Layer 5 of a small transformer language model trained on English Wikipedia (11 layers, counted from 0, width 128). Numbers have three digits each and are written without spaces.
A neuron's activation on a vector x is GELU(gate . x) times (in . x), where the dot is the dot product.

Input weights of the MLP neurons that the questions are about. A number n stands for (n - 500) times 0.0015.
n13 gate: 408351518518595407427684500427398221424461479486524500468365507496465521650260515493394493475493659445573543596333591560287535679587510391418549597802486504223490514535504539454333652415455575444534385479260500579361344589535471704600598738711453418538802308393558674667408539340445406300363603553479421547404423625582723333525317644298683398419391398401474618528316541594461362538547
n18 gate: 466530334486546464453521292609684294465490586497285490297564424497486503657417535663473701442369513500453656480565389544527586438304464696657417397431569476328497573284389537544497490453463473597346558365636484349658441539549280617312532526604438624603451497432657428270413657532595430258524497493559571373769577384671382592409460442581638387584493443405649585722596592266510524394225
n26 gate: 382344631447681265368613570484592541497481468583611619636567543430388449510700493517535574535431509497375527343641336650557472602582485634375378690371494630390485512516814519618453319688535339380568509571528494535387660420550403610403546463386650457349431621484444451315427477378395500481519599589528621607543636394407447605513452678557614524684464506448715221487558718565381541500413
n69 gate: 576560131500691587672464561577444264548688368460315385413565650644507653427615543597369410600551533606355623262510542755463483657541483730642483483396315479273540604621704312623537486541466490415567454577679530503546496579420685503524612487579433599480426475389490460679329452760546574459527373279570543465665670406486463490476749538418415536500556401533609532483608471405659510705444
n77 gate: 590592337594507511475169461560585617500313500316462539518587539648464579449390448519402485391453320479564592482500455540332663616464424385606543482225529486404615496582531349338468421735561555468356745500674581401521552646475496281529590356622371814300266426413350476528435230493479525385353359482616626559398468514617658438608493764464313299586474690427554688374478379388657363613236
n103 gate: 530402557380364424408368526587722394441444579335396646310373612556519267496537646668339384684386515489701475223399657515507493641364564335639284453421557489500683861551737541366603541399426553404486504634661677410546550539442599522372657547600496608217692580605439496533407421697604763485641337493525335542648604438692583623456696614321692372374649577482660488541519598615338593398409
n107 gate: 429573314440372576615702455446430631452548559419541420579513462675649612556554359381552520647670491469436552477466680448769633538688569419262513494668572448503491319532534526529494542387663523628569330368475560497540271569522566534647484655609497500542433623451538718497332418400494573436342434490465182342415371408520321682410400441474510615603487346763576567565526653383595438516625
n110 gate: 538587366390559333564421507557722537529558476484497443458338647452596425670544826550362583420561406557385338541477525441520675387432338445604517631559462384629483567614445230366645623524483528558373503533503517441602556579379507315673500560259514407114730391279477331551661185582401524568391243449630413378611585426510487679480558514514541523408701541460433489452654439445483582399531
n113 gate: 517497554521608622441631375455418549549391604659506256540550706477553251718653466531450577473333403580624453703382381573493691539272532666700523497560490576594458575532444662503422688530565523431465478535409754383547256599432544576520671474430436625634340663477378388699569557557503571470553294566423388503635641409503230387648507382669516630336558405407528548474578430553523354484517
n122 gate: 413355437455538532396372226582489582507569489716601364378496436598591514397432676549576701390482334444425411336290597540389553384407559475493504461504762500489574603450612417638693580881514515273444691405571549493486329503486511577496298659703258514665571489445542385221218328556637681403439489410482573541637374308533496606586464603525558510597586529293286428319533245635496500372496
n124 gate: 517524457385540329541622355517415756364483854197570789507431483631285332703500479594590632430356517758503419535340539542326619500418573346430476497345398424528543564548669465382493766486370528586399609450602480616510528433517620557507563611383511446418571635531332363367483594497460632528462352442497526525398438401535544642462727553524407517672255534370633453476405649375490247392419
n129 gate: 691448490583719542540497410251541510491553585532435431674735559527430553598428676668450487460450529536441566588410644382431634493520629610338635634317265443537358313431283383540675590517447476566458542523306633558503438571516497429574538480307486387546634545510448539428483534866555789553437490603555546551416517385534558403623700384681360510593370460510647594523422451511341229621374
n130 gate: 555442407561466423399512237577577375603579596565294632573449558563437716516278692579460731349563423561430526381473581464469430681547511469667589469721560508822603597508651543247683654741523488680481553669430312592557455275643230603612458485706277649547415326687270309375323284663443597390725465630727341371595551415440531464418524625702488538661589888408515587315524591411392587485596
n150 gate: 689301601376538652436647366177627425297543559710521471433409245638591601629418477530445573815622450553357486379311380558320585578586451690500603571504371496478328429450346424304489779664604456475599507631586387518410470556216533423661441223539519539385571258346486682443627658608546539449460518352525481260530529518614507544547561592540587528449418658444473462601704416519474653692330
n176 gate: 503631362389394564463486740466461544346510748580460666563521564462628377566368578316393667448490507634436669333430358652551632359598347508514534419689514479482433371652295624507469631462647556459637546352439721535648592543470514457584800355507528457558486324378383500578479354639460355558448644565601332437587373696462359704678572665448473434438433599400587608359398467331200503544321
n177 gate: 514455453580227343452496392445384431497318660456574676343669452500381382465776511673616384599351603442307586581619677567538411551386655588454603534582664598296300614386694791409604542581580504500476480647417541376165381304644318591433406644446522225472439464362466456355483578473371366639636381545507626703610399524482503482507657368493490557570586375517470423423521500500443486377368
n198 gate: 402691350431500490325609531558514462776490489567396606337497300573423376465620586467336493553566619490490582468567468308507343514387443591521531541217581486723379435418622319462284500657531398414700553253545734387547714604643493386609593320450443658311432578482341718459510416473426476226295490493452662415387521391620561528503427571510618677413557690537552565306639529623426472360585
n205 gate: 682375440717522395268504585542452435193542645299455249595694590515457535621534216346465426504427485444492824745339516438469610511492574658184500428512386492445399473735274620500386284620263500584553326481313609324548524399470480519449263425571532388653695555172556422416585453641668314573577428519398602626646619371535496554439450543481308459885627508421540298488378533463531531496543
n230 gate: 528658504550417426764521466413298459401411507441596652525552550641362428430459400392559507396445383437564438361600648548381487577368391613677480426420385287605430551473380304500436555538473472432326530577656717538428606623436602474625454510464423570364440609673563550558719438378590534493370249551711445577814630385167610421708623444366613260408461282374558582521381648427636514530458
n245 gate: 516451551409554476466370500503458472384572674368335414548647695562500667484319694454412368440302424421586500396506397650534650555681335596393368463481421291544575647396474428419478516506663462553621721418568503705431561401311516521409419515500407449463747430733675500697388270500449442537429406494588678535428578436390527437488547417528618443497462633548570559429637366394437466521376
n285 gate: 507621624597616557632364435352518449523479601410606466286617460538541733716500554453548587399363490423408695417610408348599541668507487339538646669749598572360570656591269376503565596345408455469617467463677473524615351467618381473625414470510468400619607352601594340493359765520563517582459631233594485216478428534563761621558593496210517454524259473560494690555454435500479441665581
n300 gate: 565459340532706411312440591649402414525336627559390432484554693405737515438440472448615546619322496644391669658249531538489530541226423530692511567326500534562437328586030405668647580404541203545359398574609481616474379632359387460508383556544531378304673469458485563564717535584529672466253352796626641543360534493666367496451504620412322354291496371592575325291395396455288626493492
n306 gate: 303494449544633567387592454522618510494428596386487455510283487569628353440510490369493322414523321427516568596684456536649333615445743672546584571697383598547383548700305480536623425493487447464647550337461554364503564589433520541573503462604796694610507567596284449768641643386430680392229423578414604513345396535361576388630343410490484481611497598506694589578527531483527451452477
n313 gate: 528310461412482363404356459408536420456547624597679407340393525622553406538380503665522509468266509558519476598288649412643636567447279521658574583312554635481433531528210500333633723453469589481442572677472344567608445503721529455414377433370664512587510526538476370463610525636357559600469396406518357580543497466478485475497503375535453530634497447746594310538423447426538324620420
n316 gate: 602286567593616431561616402618411476379500462414601500528667548463475313606570625461509596444377434374509561550584602553543458434448455472622412594566443562572401385637480617500476386723445500454539459482628689556642659491385428378313444627300405539515592671600593497445469694533464521657432326460367441516380561439363533574457448437636525568371500555440648687746576351362841500542563
n13 in: 442465490620410469573215439431553367539442265537326510408552509455393490569494397385701568253535642547519561555441407500407418544646503493386494481510470490533394513443589622394666532464497392628325633654386575565392523354538497354373713651606576494360520662572594593379577614404419424532404547548425333536578375668464547587378481523497218645285500385391582450439480717593226539658657
n18 in: 462561535357575515623529522491658448520625300650415398423456381500513360567620400513396711267571579485494550579424474635618460430349542635633601475265519481497533466503630294441407360309512297245579650415626442459608564539353615382566578473551394324497368381620427509518478487422533629534625570428646371471467484420497461720621584395475550587584574571400664474696570454306642594451363
n26 in: 490586537507478373394425454510436539473627480544598387680621494363487494487352486562428474454214637506629580589604699566429593242581481347434468465457360363637389574641465278552277490497516407435510732331442430550265628797570370453606296497364601551626601470563310232568643480607386407549555710487459542450555503416500653526373546517428536513572537581408647370445420603364517490526557
n69 in: 396512584328455415593301609659506614620578421509554599455472558566588531532469506415579487639503414661676447509479374679485491451417283386772488647475650422318657635555547453453583562437571452366533500466710418665515719464521583419617521491539449594460542571506558485519484421575675294447600363587494772264638575457538631711460410366437491506484796528591503418488586279547510475555481
n77 in: 598696426350394405420448563528429605447547723455385543298598610359519512608444390477535500604447644631667547535585458468609445622444443371513494617522510525599397438679577491110481419462571471534381389381627451408614564476316442509487542475788674470410445465633668564593578338557500592431434552541546307538635516565611659405603372315402381359506613478631468526459413417604386412657430
n103 in: 551682555511520369463732537526559387544294541256239310624564490338453456565457580472544483602503526507497322554298622575510381356643350362463254341493455541510582460653525675541473321470670514480306506651483553377523479321319658650486422431409500673423521497609549647716729411403520424372635444386325543486404611527462441575517365455493429532268497497513721289389414603439534344500524
n107 in: 470559497535461630645677443431373655272670551876348678343443568630530351524569635496305503483414438565444629274561655221589582506325329481540549471517714537599620438421514597560540490440593625669474522624434666646462328610497503510662676382455459429536621558696510745401637422294536536520390477453568564599556563549432490423367533415507573635380459503448522486537507637332368376448435
n110 in: 806482356668611605305444690581548521346590504662490359383568482543536229311733593602601536188397409626571561739545522504429634430411625234482489511544500475573424518440221539327436611655436565493528631514521409402380352517468518566467683595299412583464559404464392497500532246417476673611722462332518553621594311475642413547368672668446339359529467568570399463525507685416533626180482
n113 in: 619668493653544453517497495592353517527396434516554510608582627560456469698528540424483553454445542542671370534621463468495569563369470745636384550488436401544423441443467601664512411512562476433535456521505653505433483535342502642598532604584515432572498653449530395569389559456635495524476512457528354507457598410529533466433587466420596468428557505582471623428552543508500498599650
n122 in: 481573297365482460342531359460646599382244421403389566511358315318358411572573554477575522511345482713295433658403511496249445457731687326399676551723417500443399405617603552452298467317596564566551201486548551519443236575595307593733461576482542428588527374489431593383470406357579555404467562556413394697426422332575464351467274618410378336570554493266674659441173625492489776442572
n124 in: 414440669660321664394567282409515609376504489455455588814658500590342571507422545703356514536340570465521598395542570705500489423659490843561514746536351414500500518511355493536663511464539398372559452395528594631466460490497482175540531304327500275475692504598733465574504638541580602500311458653510428525526571496276590522130400464597596373439655731604547635654679511534667482384555
n129 in: 615553364542483525489578388275568616615546480508348551629517318371385460483489750596422433465380590394622524512181512592534480575339525493474500661357561440670586548401485402342721612494585567420478692466548497497599341558416541483532409621470609556403592700558480591664632465622531401571503466509536485576388589523596522549414554494471469434443388623547530527537450603433485353559553
n130 in: 417558199475542408535661606562565754603370311504431477435298477650793496416477746376436544460790392412403384368668414428512267689683580586224523519580452306625649473562403484623309765397617500304962307515262523640504602519562508252756610396473423504598467346472416393609528500538542407579555392563241601774450358449504442623598425540623532382500500614580570541745472525259464504496500
n150 in: 319566587588773545416467408469588378536557353486370524402493555301532616464326551526272543586528569469346406518569307389353646493486452573496615531424532706533651712514481550546475514173423586359469520476570421191578431404801453558669337566671493531367617576572493678451539722357719465165521535486438545641507687486651703603451546489550546565500482542503360574599634709314464415639305
n176 in: 544558385423629400543377494518746381471621434467401595490653697332494275623482699487562572469503527654601547359419465675601530539534482656475366625541285410611359460543470472525417667382608292555624533503396518601652541338388437596663408503491564452374417395409289554546636334491479409429457527509482589304559580735428533696623580418466528426457494432638616617556617454629434385540408
n177 in: 595720577490377373352507396481463503543595414799538468467434446500706409646584571514493586273555395510362509260525366543639532630635305467325722596414523500423617471490580503379594497585675550344478438681365405454444423440462420456576503551620540655477423108599468459626464599472535468354555459477439559437329490603447751634623484580457432415461369532563460718383510593395417330426616
n198 in: 709392569372441518418599570256408745440632562444530557400725386466485628419458347455599438677409581619597526506515636509430606628545500392587594608428341617559577512530487439709370322469561519433521441371527440466647468456533541456640412575310456628497430550407497467455472537503536464225411392476779354497629439461640509528491289516445463515460361503429477503442447600493761506416700
n205 in: 478486666388472420373444475707663617406665449479521436584331493443601454515546362598727493496578468361648463612618308630429683402404497545457556482347566504478434398288264335482408479568738387707563586570755402475603493538479262538242428500528485462479663614446448368376604562503569891454525538446409515460575450616395462641265725665630632500600917471573450605339511470347329561454485
n230 in: 358427521462688644610412705606636434576628517458604507562415451662459651281381510245456615211607582595487608415360302469520387507480416481507454526418425358510673477510521520429550665480353647326529545444630595572348638516398232591480506530552535366443531638561441751360540497588373755487608520550516586449220386457425736432487648376446695419570434493484323423402524511576418669490322
n245 in: 595309454472372552436638341277515547547559482335489593563521471509340474551616439481616316548608428454468561631657366447646430391209460493482334402503269379395306483456409651524480574610418431603603438463515609440401312563399518489440398529463512460585582558703491580468550431571386567550515589365451550602484547515479457331550591368500368407588436512529445441385434494468494524755671
n285 in: 597563660387492534347479518359530647612456527494395454401485457491523459649561682611677571361471552506399436660477467636552419645457370507358428560440273482506582604607391649532503459400468182529643494371488537452458473517506437376574466506602506406573545449299318523396474553523602549591488557322572699405315433543340577565375322482509526483631452558645327674439575543638521515500563
n300 in: 490530428545678487520420236602486434509470377549435536459773811510433380483411350422507354425490644539335465561302344740483305458546380531405616533572479560517506398639479466658540580487543582480621548461533507578352600416553411400687523644370541565453597531303673575662584310671445385627470281550657817278278527642466454507543473575608446371483555493383456423564401397504354534283575
n306 in: 487425425454595643469407570528625557664631662521306475741391534462551585287563500654538176494592404512582617432454618612588522491475426344532425437526513449334522491541412462344491650583317309484491375522513593348479431488674367506377451257472631630717533588474457577487490629276500553322277475538404476309293490560516454625408459562315433310506624453432610523462373621544526554569558
n313 in: 670580429693360491444631682241422432356641353561506568799440531560550553411590490408500544671506457476509467656333623487528537543661485568459676537407510424465384469503483613635326692528509557566365455258466619385611500609515494300710373565433529555466526523506509582438638513433497429541362362416528677522497441240379537544400472580617553578440477528640594536638593381366475368438276
n316 in: 645414471526555461450491393453398430405508600429721377471540588579486612600444356533449537489449649544637553414527672554534422528525500581571553383586638458353544544436620610639587630446416397483313424572411673615533483544580396612448448406566552481581666485617442631642669411609473353559449674562655470405565430572589566472531337434616551476618424638530442742350416539582615616447566

Each question shows a token from some text and the vector x that enters the MLP there. A number n stands for (n - 500) times 0.0084.

"Z": 674584336293418263450355494440681624547636329285515541717399714403494478465434582327512640451554260384533422701487544328337480600569523659420629594584430547576500509533698565410444644515467523545458530512636550506430639475527474477532541486529628495591693728646532482452353535504558525586594605615639695425608441470504499510448414617527500407437586583630567752475522784636698396551687
Which neuron lights up most? n130

"ient": 646478545443383531335434444435514511372634471443579436605441525351511536341402509447451357436606477631398202680611596423728494457523491590659296692381395616507357405381607564544531566243580633581453438369645511540266504608489542631511767540255687367591500519599673343426503462518522398426612473465602521493479561589617511475541555495562559494479462451559520774536513537614802461328552
Which neuron lights up most? n316

"8": 404608303398492667523390367557602485538548591444435634620222318393395574740419493414491542334411430324681387630491414512417398557481412624441440352479410590444557433500625435629300252499501533549621452549581578532587453572774555296403198564416764481606457488604545528380505720592545607516659577515644671533473471394538515441598400478522503424499710511684328512605478641452467516525680
Which neuron fires most, and how strongly? n205, at about 1.8

"tri": 486551413410372500520326599559650566481646496538563485574543400420226528526601673410551310550574335597548356532393392459535378455476288592520715529328423536394591327443662520464427303407631528404547322570589523557388457547611241410296465424372783375574554516591637359480596531583529337583635755543349383423577413462567582484454662487592472579346407547458330635573425518546609515488490
Which neuron fires most, and how strongly? n177, at about 1.3

";": 449571503536671524460324569298634618438532634400446498589615710574684508583314595670477463416531664596565568427390620462543407470668620724443569593478340467501525428420318579480520462555595542506287695492601499419514575560575723382606552522299668472508594572623506572425432526538508522658550518475520519347413394497656405569409520691520633413261576407402523434361410499676592413599617
Which neuron lights up most? n129

"-": 552595424335415448498440576450681539489656601457449552492133477347568467537446574354379658459466645216596343569477460406452361568496497530467428544382351605444447399502701503439606631578509575503326410580513651615395369467481569580358538709520680591584572566585601643533392629385451450683434738456216701384666254534510567523367516625431419513388453553599424681486500718545677335486246
Which neuron lights up most? n13

"al": 580540437463394635410401725517650433406620678529602366430602644430621366472427610438472494415538447645502460570581182505660504320418450713537558406493572579631621295436552469513471545363580604483360456351662532582388525567486616342678562364420602495469620440572625555287503426533592379531721587575578523374505372487719604513453468582485521478440499448308405571521382503713809452408759
Which neuron lights up most? n110

"h": 648495592472590584359390615535635645629518373438444430519644756533627611321243380450604485478557528530489492535421496199604481521616514682624531608484395586495436443474659353544527667573541550623548536454496495571451487541495412392525485400539661424635690245729594485373597380513359352680710548541446691480652460550682498641603497606370509538346503453369345538458390657610637313407691
Which three neurons fire most, strongest first? n300, n130, n110

").": 508589478619354325445437567460594589378600432399317589498555313296397300465535683561424445424430603575509505416278420511579337596604552833541545523668389491493475582600395545535459347511568608418547639555501508446617412609503537521593458516507624522583455344492597689436472477334525465668535633453622780419342497611377341575464506471550363436521634443692434335462393518498716466513541
Which neuron fires most, and how strongly? n176, at about 3.5

"ica": 420604424452687614252368549386674600395516495442625394637572575395475421483277577541570331427568422749541395626561302360614585464430402709650571562462597614488530470441504347529387720440725452471406580360540569594505352582410550454539492509341644424581592449633473466357375467554556583441687544365485444426626435667419540521442363529416597582449556543199508516576321437670557484616785
Which three neurons fire most, strongest first? n122, n113, n176

" Costa": 638561518511446680473391544484515625489366451552509459425567492332496611370286508512587473492607315535539524546559456523469783509597433585602653776554433632342627267415688380412323589266484574553667421590668541552543445561485493448351597787496737408649408494516660393365537401498617469334669569425331584503581407566525619468285665488552467539467531538611558343547359566586715541427425
Which neuron fires most, and how strongly? n69, at about 1.5

" |": 486549452431293547335322388421491466449651359465468689635510361394618503431402628548460457445511575610425443364385455287513371655571546765471567467473343351564522224404482555557559385571548575367409481476516444443501422560392655416380449638429614470544653575611605725442664684491556601591538411567439446398473393534503406380557595685715517547629772513597475633502299486506689378576530
Which neuron fires most, and how strongly? n129, at about 9.8

" in": 572608511605471480422510470518526558365669526440546544592699552477503358423308529568482699699585455537501399284460457466630413586459381688578314431475350498497514362504492579444400376493588620570551621412564473433565349513536782441529380365381663447415432457596737680476776799444531435434612662537440356374269366646469631467633536528521467526586558535410446400449451521634712418551462
Which neuron lights up most? n150

"ly": 640600377407325752415430662464576591613686455438438416583437621468419428402345450558631564462492522569405434492448326406387425445457388564619589515265397683599532397455462668703407559444455635366332446631572406682555514621663497350727536334642579337599549486530611565474371666707608580581629490576390686465383473627305295533355411370393519606454297356372457623521451595735572374455469
Which neuron lights up most? n300

" re": 460569417604342425533461479449433613555534806485538503642449486413365453315299475494518559622620342480585267338473679527455487611500239627487506399405506492645724430482547610437211363529517578440530563596590661655526295466442559297442515558501613441457457640555645441458585898435478436592599683603453296441502536456408481512638645474448596476093621448403391615499404492526439297606358
Which three neurons fire most, strongest first? n103, n113, n124

"ela": 466574532457537625230425629308665539520636585531480423504463688400531448483329600465559454444691447675403468589562269434722674530584428714669576577548520646593454382515626340440432716437616422447396595435567507678468374518551511511458562466332646520621542346589477464388547256390740410613614530449602733402566424527506640505493499655318430499289387378485487584467354474709554483563623
Which neuron fires most, and how strongly? n176, at about 13

" original": 513528400477458537734421582461623602297605509467571494643217655438257491472370677498584333469538408569521365567467375495611612619535315709625433432457473423469441126471558496475394725432541474363490402462605479396446277617536798469478515458596623586652419393503626515460523765506600505579475470436504431469587444575452548573491534446351713490511581608647573493535336393640563475442502
Which neuron fires most, and how strongly? n313, at about 5.9

"s": 617596636466437364340600557518685438360505551481459555435328478556369392244428538438458515456587571203518379443594553368503524462439554657428535582352419398511402538374638301561414436479568561379386394538562405497374455408644457341541424558438652503679653131624466459399610607609537554588662592566424710478482333596560422566429527498344427549440520349597373815609485724806498475609565
Which three neurons fire most, strongest first? n177, n285, n150

" Digital": 643597340483323527571303519397538570493632545541364545481574645381772613290336576502538497418518450545469400638352354511425743370599378681504394632494449564552449282625583433318419567438616492375404548461576611561360430547456546689529529433565703548465545585567503383503475431557613544656600281469596597357556289479517597602338504551466550414314551652421655654370508509654734479373516
Which neuron lights up most? n110

"ty": 476497563533359739296405555474674484496602438367426312637377552499423506505603464485612369361491354564519510588481172413481360502454557668632573410588417588567459375413508426741239514619573523371307520529466494560416457692544511325662519533612801581583711082618619506485450512697451413517686492443509565495490511556483473526527423394414526539451507476310407459542455593734500467639635
Which neuron lights up most? n13

" the": 465616554491397449386475557633610601612562453369611529453474455382250500532254467477461404478524439452563473349467463438560292484416305644510480508588458510496633295436572553516361440551440441490396331477535483419515408448512941397580497557347630598649515525562631548482692732457481522468563663307609593504478444583420470445550748632577479537331574604542488615513505400646578333487580
Which neuron lights up most? n198

"e": 389560425209508509381411540382679595506722556422465434565498513440226442417666536460588477358511460345466142572735429362686355459428479507356556520537243600428537380388657425533280333467522472434583469526427294683552596489597475436594541560480544518475834582512531374544527572505454545521633579601392497385636514472639269632532467526427505666481451430475505663569323785637540370658541
Which neuron lights up most? n26

" city": 585465414549588431519360709550591581435452514389474591405363403344583604290476557378633299379573213490501544528538312401521473477624598699532416469419470472430356451391552407419341736434606514499353494394491482504570320527529684692547506642335705560626350436630560482521498928424307551596610468429622499468683449457387467483386473425502640465525463650558471471500473545705421503526537
Which neuron fires most, and how strongly? n306, at about 4.1

".": 442592542578411456412442626422527550381594555427278451485601348402537336492374652593446356326424570453533476365353516407549340513573524874546462525588470512453530461595419517491470420568574683527452627517496455452533340588530603426598454548474558498522388349514673667402566489432491451724579709430642767458360388526377349485440463498535397452437675380491436336401403483527748513485438
Which neuron lights up most? n313

" and": 438652497577398632374323442589528628506563605319528497484452445378547437521363534538443341482468421662499554214473484516440460494700553630530465319370440569431622468513528468554362542559522789505461622528567562569581473600629823608549454404502601451554445317554465645431512502392618466499546670544288585615273414328667481510596408475587535549493800517503374506386423623666455601568675
Which neuron lights up most? n122

" to": 394651576605421582525393447588498569472608389511552588593521593670254527441328576485430419547550482479383374336496285504547290538599510715573361376386500365481553460499519461535450355458533398471439544551491488483607439576544738564369506487257661445685398531598787570514667419379428391675631820485483432350326352490354465486612554506543610681648479540524487357579413477666701536602548
Which two neurons fire most, strongest first? n245, n230

"tra": 518476429447369707349400566447754649527573514544615601544794493431442573478271567490577558538558306694513390542409507375491365361587312771587520477409519631621491276516622505524427480528576587455533435357561579514525445570470482495626447490470706384352470555433548461359361509585381444450616620401445425415479307539558696482386515490479507472260564322442432505555324473462659503530818
Which three neurons fire most, strongest first? n198, n122, n176

" found": 582539592505504497487286470435643565394443532497513503612588640455522418387435540572663516526591421383633470467443587597568503494489329685595390632435543486699559299499345477535305468489596661314298516577570500465615440500493778297550433362582705424620286345667612499454419684508510414506434470497529470538543724670409434413454387506468448489513592576632494581705486418676626323376523
Which neuron fires most, and how strongly? n313, at about 5.2

" de": 468606389578438614374362556491502543642545703568448522462409512391566242371450436500619624462597420730349292330484415560489423485566264632602474373399460670317544435471624435504371495392514511434560501420551442556423249532547674537700425456402655474573613445653847531323647690573528564436632565493330554510709361603445595579571553604351489509382602674325547585579351560566610396618374
Which neuron lights up most? n150

",": 504634414545566546436464551424629515612530654452445579481606541492707279452320656619524488447566438615558571307366553366466413457630587696486387466497437592471541407446449581476296472508517617493254682412455472537477483502611801456668528656432658511587613499580660549343512502519565518571489533385464665575303412454512473637347571544593628381336780434491522371342355469599720474606702
Which neuron lights up most? n103

" R": 658562434377509658550381459556553626580390459464495380475544628394441545324352441462656517419510557365646512402435751504469527581489476710397547565503317366410597358561661491339219544512522649488613531664660482376545471547338471537293605581599603393644544607625454277396518441391577621498580515470495468284540288649640543567418512554493604459638751542413349495487452494558725410546559
Which two neurons fire most, strongest first? n77, n205

" f": 825606312508515545667364400483704502410465523429731482476462509286462435264422677450699600473569567429452480387489646543569338565414249609509578489430510589328543615316710654548378474420488661468612686615569336593553384422437581612268531617446529621621537441636595573557456790447533476485538510534379532378513444621591504542442521542501611363570704437414440572628421479536386344612325
Which neuron fires most, and how strongly? n177, at about 3.4

"ver": 740552557389379553606460680582666509306549350374479684557381582507327641409585429434483436335504615364523310635487435290543406408459471522637497335350441630453526337432471417483189407447492652519422605359492401493537497505615330276505475299561702459408596181478738539498415714519423554537752586428477534543396528661415577486443326452506577582516479522614352538484529650714476388598560
Which neuron lights up most? n285

" \"": 439636506465254430386469515528601674433698573415373751452339446423348518371438496609517611445606675681539380464365536451459429594417364692478427467528535340554781495409544548521539491687477437218449558423537555495501518449274511502335502572465625556460625779508614623478624800448463660653526635514483621492601295643566290583479476502750441471448660594582519466485273536528647516591575
Which neuron lights up most? n124

"au": 552529592416577647422463601440669561484518557428594559561521471462262572394315565449519391348515405667405317749640450434768444466372428524670533563335390687513466351338543510387169406361696600520360578499476436459416344469499455263683331360532636528492693328557560403368600687349357464594592760556541385521545489443439658376393648540512494552385559395618362709568367568687607439506424
Which three neurons fire most, strongest first? n285, n313, n150

" war": 629542494650496461596228583536606666474578457470671574490255494313245591312499709386591470496456497514518464491432418453496519506521378634589651503528344544436600334556537410617407435400560525392452611456498634416600534537348615513591363542528697574555568403535631449528538688633421589427709720328312332562489475453464472299334437337608602304464543418510534418649605677616495287555342
Which three neurons fire most, strongest first? n313, n129, n230

" just": 664462369523474563513554575428543636447463461573486445452577677530485615300390492520518530390456587588421334461436554328407401561559437589528515354398239512476370303570493784545399492547585620342409550488522532397596447404497840549504557446521671630673420438526637511729522816527498531498383434429662472287501622594487336554478288381481617493421585503520390428420408433603506352628570
Which two neurons fire most, strongest first? n113, n313

" around": 587544523583434612438528547506556639309506378394464509542764519378263438342283679690546517471433522503590456388557397333511540585638426607504310416519389391463305348457511392560377427471533566595467541586485492504574346255552754537782542556487637527621238495599636663670625574462515393470597543497450439324411418525476516383482226500591545385638647483546446323455380608583558405640695
Which neuron lights up most? n245

"3": 469621517389588639427437616398631452585522427501435738640378471475433536526429468571519542395573602456704343688478443226412316687460524661607434559368440483438555279465546459403501375450423656421527395631590444667620487468660398363436421651462696449724502499570516480432433532402518486656734453355697493514403322487606495474486530503582692448452566622516440854594531515631535459508449
Which three neurons fire most, strongest first? n285, n130, n129

" Bang": 818602584572408470626331640468644619473603487492475419447480642392689650292334544488521556428683370477431458494430449463644589578660457707591451624622602490365564428497750299389467689501551527680701544602537608440577525555520469612594517584533737525642593351575364449583538306610613462588658326493466452445502508493609417508454580472338425387505358534309543506443432610544693273444459
Which three neurons fire most, strongest first? n130, n176, n110